Layer 17 of a small transformer language model trained on English Wikipedia (20 layers, counted from 0, width 128).
A neuron's activation on a vector x is ReLU(weights . x + bias), where the dot is the dot product.

Input weights of the MLP neurons that the questions are about. A number n stands for n times 0.0048.
n1 (bias -0.061): 95 2 -7 -36 -16 -7 18 4 -16 10 9 -15 -25 -29 22 -40 -10 19 -19 14 -6 21 -1 2 3 -16 29 29 -8 4 5 15 -16 1 -7 13 -4 -15 -42 -28 -12 40 53 26 37 7 20 37 -10 6 26 4 10 0 1 -2 -40 1 0 4 14 -22 -37 -23 3 4 23 -10 -12 6 -8 -2 -25 7 -12 -15 -46 44 5 -7 -6 -8 6 -11 9 1 -21 24 -2 11 -1 14 -28 -26 16 -17 9 -6 -4 1 -12 -2 13 -1 13 16 -34 -19 -32 30 -35 -1 -9 -5 -17 21 11 2 1 6 -10 -39 19 -1 5 -10 -10 -16
n7 (bias -0.075): -26 7 23 11 0 -1 34 -9 5 -5 2 46 -36 2 22 -3 5 3 8 -24 15 15 10 -14 -27 -14 -9 -6 22 15 -31 -5 -57 21 29 -12 -16 6 -14 4 72 -23 -7 9 30 4 8 -14 -11 -10 -21 -28 -2 31 -12 -34 -1 -13 -33 19 17 2 -20 36 37 19 -39 44 -43 -41 -5 -3 4 -19 6 49 34 1 10 31 25 -30 50 -1 -3 12 -31 -5 -4 9 12 17 13 -9 -20 -7 -14 -3 -11 -21 10 35 -3 -8 -21 -18 -29 -2 -1 2 -1 -3 12 -19 3 -4 -4 3 4 -35 8 7 -3 32 2 5 15 -13
n70 (bias -0.086): 24 2 6 -24 3 24 53 -5 1 -17 -2 -3 31 -6 12 -2 23 -37 -10 -18 -17 4 3 -37 -30 30 4 -18 -14 -12 -21 -6 -9 5 -3 7 -27 -18 60 32 -14 1 -44 -7 -33 57 -39 9 17 -43 8 -3 -23 -3 9 13 -7 6 -20 -38 -9 -5 21 3 -1 -17 36 -4 -2 -8 -2 1 22 5 -1 39 -29 37 39 -45 27 -13 22 -11 -9 -10 4 11 14 -28 5 20 2 -13 21 -9 11 21 -4 7 -34 11 -9 -24 12 -28 19 -15 29 -6 -3 -33 -5 3 -42 10 12 -8 -4 0 39 19 -14 -1 18 2 13 -16
n141 (bias -0.090): -10 15 -37 29 0 -25 -21 -2 -28 -36 12 18 6 -5 23 -18 6 10 32 5 -36 45 33 -12 27 9 -30 6 1 19 -13 11 -12 -15 5 -17 -2 -28 -2 -11 8 14 -14 -17 10 1 -2 -17 -19 -62 23 -5 -8 19 16 -21 -29 2 4 -23 -27 23 -1 -23 7 -2 9 17 25 12 33 9 24 5 24 14 -31 -1 -9 -13 -13 -28 3 -18 -31 15 6 -19 -3 -3 41 -9 36 -15 -1 -2 -6 -2 11 7 -1 7 -10 15 2 10 -6 -4 -6 39 10 27 8 7 36 1 -7 -13 -3 2 -29 6 -53 -12 -7 15 -41 19
n203 (bias -0.047): 42 -28 8 -7 -29 10 -28 41 -27 1 33 10 15 29 5 -36 -30 2 -22 19 -2 -2 37 24 1 13 13 42 -2 -15 -1 -5 -7 -31 1 39 5 10 -29 32 -1 -24 -47 -11 3 -1 14 -23 -5 -5 54 -12 -7 42 -9 -4 -18 25 -27 0 1 -2 -1 14 13 -5 -11 -11 -4 28 -4 -4 -18 16 -27 14 -7 -41 3 6 5 12 7 3 3 -1 15 6 -12 -14 32 2 -10 -10 -5 19 7 16 9 3 -21 -20 -17 -26 -14 -10 5 26 48 -41 -24 25 2 -12 -12 31 32 -10 -21 -36 12 -1 -27 -2 15 -17 17 2
n246 (bias -0.041): 11 -1 -27 29 -12 -30 4 16 -24 -32 1 -14 2 5 -36 -47 1 6 -5 31 19 6 -18 14 25 -9 3 27 30 27 -12 9 8 10 23 7 -14 10 -48 16 -9 -43 -38 -23 12 8 -26 -20 -26 25 13 -43 -9 -14 9 -32 14 8 8 -7 15 23 39 6 15 -13 -1 19 -4 37 59 3 -6 -21 -29 12 -13 14 -2 -14 20 12 -4 14 21 -24 23 52 21 4 39 19 -17 -1 -19 14 20 -12 0 -32 1 -33 -10 4 -31 -3 0 -3 28 -13 6 1 6 -10 -7 20 30 -4 -8 0 7 -8 11 -44 20 24 11 37
n298 (bias -0.011): -4 10 -5 10 14 3 -3 -20 -19 10 -2 14 8 24 -9 25 -11 13 41 -7 -26 11 26 16 24 5 -1 20 -2 -14 -11 5 -7 20 -16 23 -15 -23 -8 -9 -19 -25 23 -1 -2 36 -21 -11 -37 11 10 -22 9 -15 -6 5 -34 6 2 -16 36 -22 7 4 5 7 -1 7 -6 -7 6 -3 1 -10 3 11 25 19 -22 -20 -24 -21 15 37 8 24 -33 8 -14 -14 13 40 5 -34 1 -4 4 15 -10 7 -33 -17 30 -6 17 22 4 -32 58 -42 -17 -15 -30 5 21 15 -8 36 -36 -11 5 -8 9 -3 -9 25 30 -11
n309 (bias -0.128): 26 -31 18 8 4 10 17 10 -7 -1 20 21 -11 24 22 -16 -41 -66 -4 12 -7 20 -36 22 -10 8 -4 8 -14 26 16 30 2 3 22 -7 14 26 16 4 17 46 -17 8 11 -4 -33 10 -14 -21 -14 6 27 -12 1 9 -12 -31 23 -13 -13 23 -6 6 9 25 15 -10 -16 -25 29 -14 37 9 6 -25 -32 15 28 -38 10 -23 2 32 -25 36 -20 13 -35 14 5 -31 11 -25 -2 -14 5 -29 18 -11 -62 -16 -5 -30 -5 -34 -4 -15 4 31 14 1 10 7 6 -6 27 -7 8 16 7 -9 22 11 5 4 29 -28
n331 (bias -0.075): -46 25 70 -41 -5 -31 13 -22 9 -3 -31 47 -19 19 -9 -1 -6 -5 -26 -4 -44 -8 18 -20 41 19 6 -20 22 -4 4 -7 -3 -14 -13 -22 -1 6 -4 40 -24 4 -55 -21 -27 35 -18 -13 6 17 22 -7 -13 2 -17 21 -1 37 4 -9 30 3 -17 -4 69 1 -2 -15 -29 32 -25 -2 -12 -14 -48 -8 14 -12 -46 1 44 6 19 -11 0 -9 46 22 14 -41 10 11 -5 18 19 33 4 10 -4 -25 2 -8 -18 -24 11 8 48 23 2 24 -20 51 -10 -31 9 -11 -27 8 -26 11 -43 19 24 2 8 12 -22 -13
n334 (bias -0.077): 5 11 -22 1 -25 -2 -21 22 -23 4 12 28 -45 10 -21 2 -6 7 7 14 23 13 -15 14 -1 -1 -31 -31 14 13 -18 34 -34 9 1 -5 20 0 -9 28 11 -3 41 4 -9 -8 -34 20 23 25 -14 28 6 -19 12 4 -4 52 -10 -16 -5 -20 19 6 -6 21 4 -1 20 -31 14 -4 1 4 5 18 -6 -23 22 8 -13 10 25 -9 2 -6 -14 38 -4 3 -15 -2 -33 20 -30 15 -10 9 6 -44 5 3 -8 28 61 -36 5 -5 -10 8 -15 -44 1 -15 4 -6 14 -4 1 22 -26 51 6 2 -3 -31 2 -40
n427 (bias -0.056): -16 -28 -8 -17 -18 -8 -5 -1 32 -8 -18 -12 -7 30 -13 -4 -50 24 -3 10 21 24 30 20 -16 -24 26 -26 6 -10 36 -6 -24 -39 23 -12 25 23 20 13 -2 2 -17 2 23 -27 -18 17 18 9 10 23 38 14 -2 1 -20 2 -6 -1 16 26 2 -8 19 -14 15 14 -4 29 10 11 -27 51 -7 5 -10 7 17 37 7 -6 -17 12 27 -24 19 2 18 -24 25 -25 -45 -10 -10 24 -24 -36 6 1 1 2 8 -43 28 -23 16 3 27 1 18 13 0 7 -16 -10 -17 -24 25 -34 -20 -1 20 -2 -18 -21 -13 2
n487 (bias -0.056): -19 29 15 7 -12 -27 -1 -65 -5 24 -15 -29 7 5 -22 -24 -23 16 38 5 -30 17 21 1 7 2 -11 5 35 1 9 12 -21 21 4 34 -20 -7 15 1 4 -44 8 -31 32 -3 -1 8 21 -22 0 -1 16 -5 -10 20 12 -14 -31 -19 1 17 13 19 -35 -19 14 18 4 -11 35 1 11 1 -14 -15 -3 9 -28 14 11 -25 -30 -1 -53 6 -10 6 21 8 32 36 1 -10 13 -21 -25 -6 -4 9 -20 -52 9 21 22 39 -26 -13 30 27 29 54 -30 -3 26 -4 -41 -6 24 9 22 23 -4 -29 -2 -45 31 29
n510 (bias -0.158): -30 -17 1 19 27 -18 15 4 8 9 7 -27 21 11 -63 29 -11 -31 38 17 11 10 39 -55 -15 -1 -1 1 11 3 6 8 -11 19 -4 24 -19 28 18 24 27 -5 -10 -36 5 -13 -7 -6 -45 -4 27 -5 -27 -32 -6 0 2 -7 22 -41 38 33 3 25 -7 -9 35 -73 -1 -22 29 -5 -3 -6 8 -55 -13 17 31 -9 28 58 -6 -14 -51 19 30 42 -28 7 -2 -33 -18 15 -29 30 22 -49 -8 16 -14 42 6 12 -35 -2 -39 -4 11 -36 14 -4 11 -14 22 16 -6 7 26 -1 12 -9 21 -23 32 -21 26 12

Each question shows a token from some text and the vector x that enters the MLP there. A number n stands for n times 0.069.

",": 22 5 -23 25 -10 7 -24 -1 33 -3 22 14 16 -3 4 2 -6 -1 -1 3 1 -61 12 3 -25 1 4 6 -10 22 5 -10 31 6 0 -12 16 19 -1 -35 8 7 2 -24 -8 14 32 1 -11 2 3 -13 -13 12 -6 2 -4 36 -5 -4 0 -16 8 -18 -12 -10 -15 6 12 -12 -27 -12 19 -8 6 18 4 4 -15 16 -20 -3 -19 9 4 26 26 -8 25 -12 2 -33 -23 -31 -10 -8 13 -12 11 -3 6 2 4 2 -23 -3 3 -2 8 -13 -30 18 5 4 -5 7 9 27 1 -6 28 6 -4 0 17 16 -3 -12
Which neuron fires most, and how strongly? n203, at about 1.8

" in": 55 27 -5 4 11 37 9 12 8 1 -4 14 17 17 8 9 -17 -40 4 -27 -4 -52 -14 5 -7 9 -2 -9 -35 3 -23 2 14 -2 -21 -12 -2 -7 -5 -17 -5 3 -1 -17 -18 30 27 9 -5 -12 -12 -18 -3 -7 -13 14 0 17 -4 -6 -7 -1 2 -8 -8 -8 0 -1 15 -14 -17 20 7 4 9 14 17 -23 -5 -1 -9 15 -5 13 4 5 15 -3 12 -9 7 22 23 3 -13 5 12 -14 16 6 -14 -21 18 -4 18 5 -7 5 11 -12 -9 13 -15 42 -26 2 -8 -6 -14 -11 2 -8 -10 7 -2 -4 1 5
Which two neurons fire most, strongest first? n70, n298

"\n": 8 5 -14 34 -5 -3 -2 -3 11 -9 28 26 11 12 27 3 -7 -11 -2 -10 18 2 -14 -11 5 79 32 -15 -43 25 -3 3 2 13 -8 -16 12 1 -5 -22 -2 -4 -11 -12 -3 -7 2 6 -2 -9 -8 -21 11 19 -15 -23 1 -17 4 -9 -13 15 11 -6 -24 -2 -2 8 22 -3 -24 3 0 5 26 0 -7 -11 -24 -7 13 9 6 -3 0 12 28 -8 18 1 18 -2 -6 -7 -15 6 -7 -12 30 -12 -11 -32 11 -15 0 -6 2 -16 -13 15 -15 7 -22 14 -2 -22 7 5 0 -3 19 -4 -12 3 -21 -5 20 -5
The three highest activations, in order: n309, n141, n70

" that": -15 18 -24 12 -7 5 13 -13 -12 8 5 -3 20 23 -2 10 7 7 2 -30 -3 -13 14 -6 -33 6 14 -11 -26 14 -4 -11 31 31 7 5 13 14 7 -31 5 -16 -10 -34 2 21 21 4 -16 -9 15 8 -13 10 -14 -8 -1 23 -5 -2 13 -21 4 -20 -12 0 -23 -27 8 11 -37 0 13 -2 19 -5 12 -18 -24 10 23 21 -7 26 -7 17 13 -25 10 6 2 -36 -18 -2 -32 2 10 1 24 8 13 2 21 5 13 15 10 34 -11 -13 -33 -11 -6 14 5 22 -3 2 -9 8 -17 -33 -16 -42 10 15 14 22
Which neuron fires most, and how strongly? n510, at about 1.9

" off": 32 12 3 16 2 13 -15 8 0 -10 -22 8 14 42 -14 -24 -6 -19 -17 -9 -6 -30 -1 -2 -7 4 0 11 -9 14 -24 1 23 4 -8 9 5 6 -37 -25 4 -2 12 -14 14 16 15 13 10 -5 -12 -10 8 30 -33 -7 8 21 -2 4 3 -1 13 0 -6 -14 -12 12 25 -7 -19 20 -10 -17 23 0 2 -13 -18 1 7 12 -17 15 -4 16 31 -10 12 -3 5 10 -21 -20 -5 10 -2 -9 -4 -6 10 -12 26 -1 1 -21 1 19 -9 -21 -32 22 -3 55 -11 14 -14 17 -23 5 -2 -5 -5 -21 16 -9 -17 8
Which neuron fires most, and how strongly? n203, at about 2.5

" trans": -2 35 -2 17 -8 23 -15 7 9 8 -16 2 -1 24 -1 26 0 -24 0 -6 -20 12 -32 -18 -3 7 15 9 -27 -2 10 -14 25 -4 -1 6 -20 -7 -34 5 -6 19 -1 -26 -13 -11 17 26 29 13 -14 -14 23 18 -35 -29 12 28 -9 -10 -13 -7 20 -16 -11 -4 -29 5 27 -18 -20 11 -7 11 29 38 -19 16 -3 5 26 6 -3 8 1 18 9 -21 5 -4 -14 -28 -19 15 -2 10 11 15 18 -29 -6 -8 -2 9 -7 9 -2 26 -5 -23 -7 1 -26 27 -4 18 -7 -2 -9 23 -7 -11 4 -21 -33 -4 -2 1
Which neuron lights up most? n334

" \"": 0 5 12 21 -1 22 9 -3 -13 5 6 22 11 -4 10 -4 7 -21 4 -1 21 21 6 -3 -7 72 8 6 -39 12 -22 5 16 21 0 -1 16 -18 -13 -43 -7 -10 -6 -26 3 -8 -2 9 20 15 -33 3 10 -6 -29 -39 19 -10 6 2 -28 4 4 -8 17 -8 -1 -6 26 4 2 11 2 -12 33 16 -9 1 -13 2 1 -12 -4 0 11 -4 -11 -19 21 4 6 1 3 4 -1 5 10 5 2 -13 20 -44 5 -17 13 -9 -12 1 -9 2 10 -2 -5 7 -3 13 6 -3 -10 -5 -10 -21 -13 -7 3 -5 7 -2
Which neuron fires most, and how strongly? n141, at about 1

"4": 19 20 -11 13 -10 15 21 12 13 -5 22 12 4 8 24 11 -6 -14 0 -5 9 -23 7 6 -26 20 1 -4 7 52 3 4 -4 22 -21 9 -6 22 -6 3 -28 6 -5 -32 -2 -8 -18 -36 28 12 -20 -24 17 -18 -17 -17 4 -7 3 6 4 -36 -18 -1 -21 19 -5 12 4 -19 1 -8 -3 -18 19 -2 28 4 -29 24 9 2 -13 41 0 18 29 0 -9 -7 -16 3 -44 4 -17 2 -7 -9 -10 -21 -16 -13 39 -20 6 6 -1 6 -8 12 22 17 17 3 -9 3 5 0 -5 -4 0 -12 18 -15 -31 8 -3 -6
Which two neurons fire most, strongest first? n309, n298

" for": 54 17 -9 5 -16 11 5 -7 -15 12 -15 7 17 13 17 17 -9 -18 -7 15 1 -59 3 3 -8 -16 1 -1 0 19 -15 4 30 16 -15 6 5 -11 -4 -26 -6 1 -2 -11 -3 5 15 1 -11 -14 -4 -26 4 7 -18 -2 6 22 5 13 -1 -21 11 -33 13 -6 -7 3 32 -26 -19 27 -2 -4 4 11 -7 -2 -11 14 6 10 4 17 -17 18 15 -28 3 1 -17 -1 7 -15 -28 -1 1 0 13 5 7 -15 7 -10 20 2 3 5 5 7 -23 13 10 44 -12 18 -15 8 -5 -8 -10 -16 -1 -5 0 1 -12 0
Which neuron lights up most? n1

" and": -2 -3 -13 1 -6 -5 0 19 5 6 5 3 17 19 -6 27 -12 1 -9 -3 -6 -52 -9 7 -15 12 2 -5 10 9 -2 -18 13 22 -16 16 8 2 10 -60 0 3 -6 -27 7 -6 29 4 -20 9 10 -11 -3 20 -26 11 -4 32 4 22 -8 -4 10 -20 -35 -6 -9 -8 20 -12 -22 4 -3 -11 5 -7 -5 -8 -37 -4 -2 21 -8 29 6 33 25 25 -12 16 -6 -14 -9 -10 -19 -17 5 -9 9 6 -7 5 3 1 -2 3 18 19 1 -12 -13 9 9 15 -1 2 10 21 -7 7 5 -9 13 -14 4 13 12 -5
Which neuron fires most, and how strongly? n510, at about 1.2

"===": 14 14 0 10 -13 15 14 -8 -6 7 -1 14 4 11 21 4 0 -6 7 -2 -2 -2 -15 -10 -5 45 3 -6 -53 30 -13 24 11 13 -14 -23 15 1 6 -65 -22 -8 -6 -3 -9 -8 11 11 11 2 0 -7 24 0 -13 -4 -11 -19 3 -2 -29 0 25 -5 -11 1 1 20 19 -24 -8 4 9 -24 20 6 -5 -1 -8 16 5 19 15 -1 12 13 7 2 2 -1 7 -4 11 10 -14 -11 10 -3 7 1 -8 -43 -10 -19 14 -14 -6 -2 -1 0 -1 8 -10 1 10 -14 19 22 11 0 -3 -9 -7 -18 -14 11 8 16
Which two neurons fire most, strongest first? n309, n141

" weeks": -1 4 -20 8 3 -5 4 1 13 11 7 8 9 35 2 -3 -12 -3 -15 -9 -13 2 16 1 -26 -7 15 -25 34 1 -6 -12 23 11 -40 20 2 5 -3 -6 -7 -4 -17 -40 29 16 21 11 -24 11 12 -38 -18 30 -45 -2 34 2 -14 11 -9 -7 4 -3 -26 17 -15 -2 -12 -27 -40 8 5 -2 10 6 -8 -12 -29 0 -1 0 24 37 18 18 31 8 4 20 -4 -2 5 -17 -17 -1 0 -3 15 14 16 -21 3 -14 -3 -42 5 15 -4 -1 -32 -6 7 25 9 12 4 18 -10 16 1 -4 13 -14 -33 -5 1 19
Which neuron fires most, and how strongly? n203, at about 1.9

"s": -20 11 3 14 11 12 -1 12 14 16 11 11 5 10 -3 -4 9 6 -19 -6 6 -33 -8 10 -6 -9 11 -30 0 23 17 3 37 21 -25 -9 0 -3 -29 -6 -41 -6 -17 -13 11 -16 16 20 23 0 -14 -16 -17 18 -5 -19 -2 6 -33 13 -1 -2 -15 -4 7 13 -7 8 16 -6 -4 6 10 0 34 12 2 -19 -20 -1 13 9 9 32 10 -4 19 -23 30 3 -8 -12 -4 -12 5 2 -6 -15 20 -18 17 3 -15 -5 -9 12 8 -15 2 -14 -35 15 -17 56 -16 10 9 9 -25 15 -4 -19 17 -27 -11 2 -7 -10
Which neuron fires most, and how strongly? n331, at about 0.8

" Futsal": 17 31 20 5 -5 4 -28 4 -9 -6 -16 16 -16 22 12 -1 6 -12 3 3 9 9 27 -11 -17 24 8 -18 -8 3 0 14 22 23 -2 -28 15 9 -12 -42 -27 -16 -5 -24 3 10 9 -5 29 -5 0 -16 3 -5 1 -14 -4 2 13 -3 -13 -21 25 -17 -2 -13 5 -10 13 -1 -2 21 4 -6 10 23 4 9 -16 -20 -16 13 -25 10 12 39 9 -7 7 10 -12 -22 1 11 -29 -10 3 -17 16 -2 11 -27 -9 3 4 -9 16 -8 -15 -11 3 23 -35 47 -10 -12 -6 24 2 19 -16 12 -6 1 -27 0 -10 16
Which neuron lights up most? n141

" a": 26 5 14 13 12 11 7 -13 20 7 -3 3 12 13 26 14 0 -15 9 -25 -6 -13 3 14 -14 -12 -4 -33 -18 -2 9 7 20 35 7 -1 4 4 4 -78 -1 14 14 -25 1 -5 -9 -3 -6 -8 0 -7 -9 16 -12 -13 10 13 -5 1 -15 -15 -6 -16 -13 -1 -4 -14 13 -11 -9 3 -7 9 4 15 -7 0 -14 20 3 7 12 24 -4 22 3 -20 17 4 6 -3 26 -31 5 -14 -10 -2 17 -12 -8 8 -1 8 -4 15 5 5 -3 -7 -19 -23 -9 28 10 5 -10 26 -17 1 7 2 8 -4 -24 8 13 5
Which neuron fires most, and how strongly? n298, at about 2

" The": 40 14 -3 -2 -7 19 -9 -7 11 -2 12 0 13 9 16 2 -5 -22 24 -9 -4 -11 21 -1 -25 3 5 -11 0 14 -12 18 30 6 -12 -17 42 -8 -5 -84 -1 8 -2 -12 -1 2 21 -20 -9 -7 -2 -9 14 16 -7 -17 27 2 4 -16 -9 -6 13 -18 -20 4 -6 -15 -2 0 -8 3 -3 -10 18 5 6 -15 -29 -6 16 -5 -9 17 17 3 6 -13 19 8 2 -4 1 5 6 -9 -2 12 17 7 2 -13 1 5 2 7 2 4 4 -4 4 4 -14 10 -5 9 -14 3 -2 15 -1 -14 -3 -7 -15 0 2 16
Which two neurons fire most, strongest first? n141, n298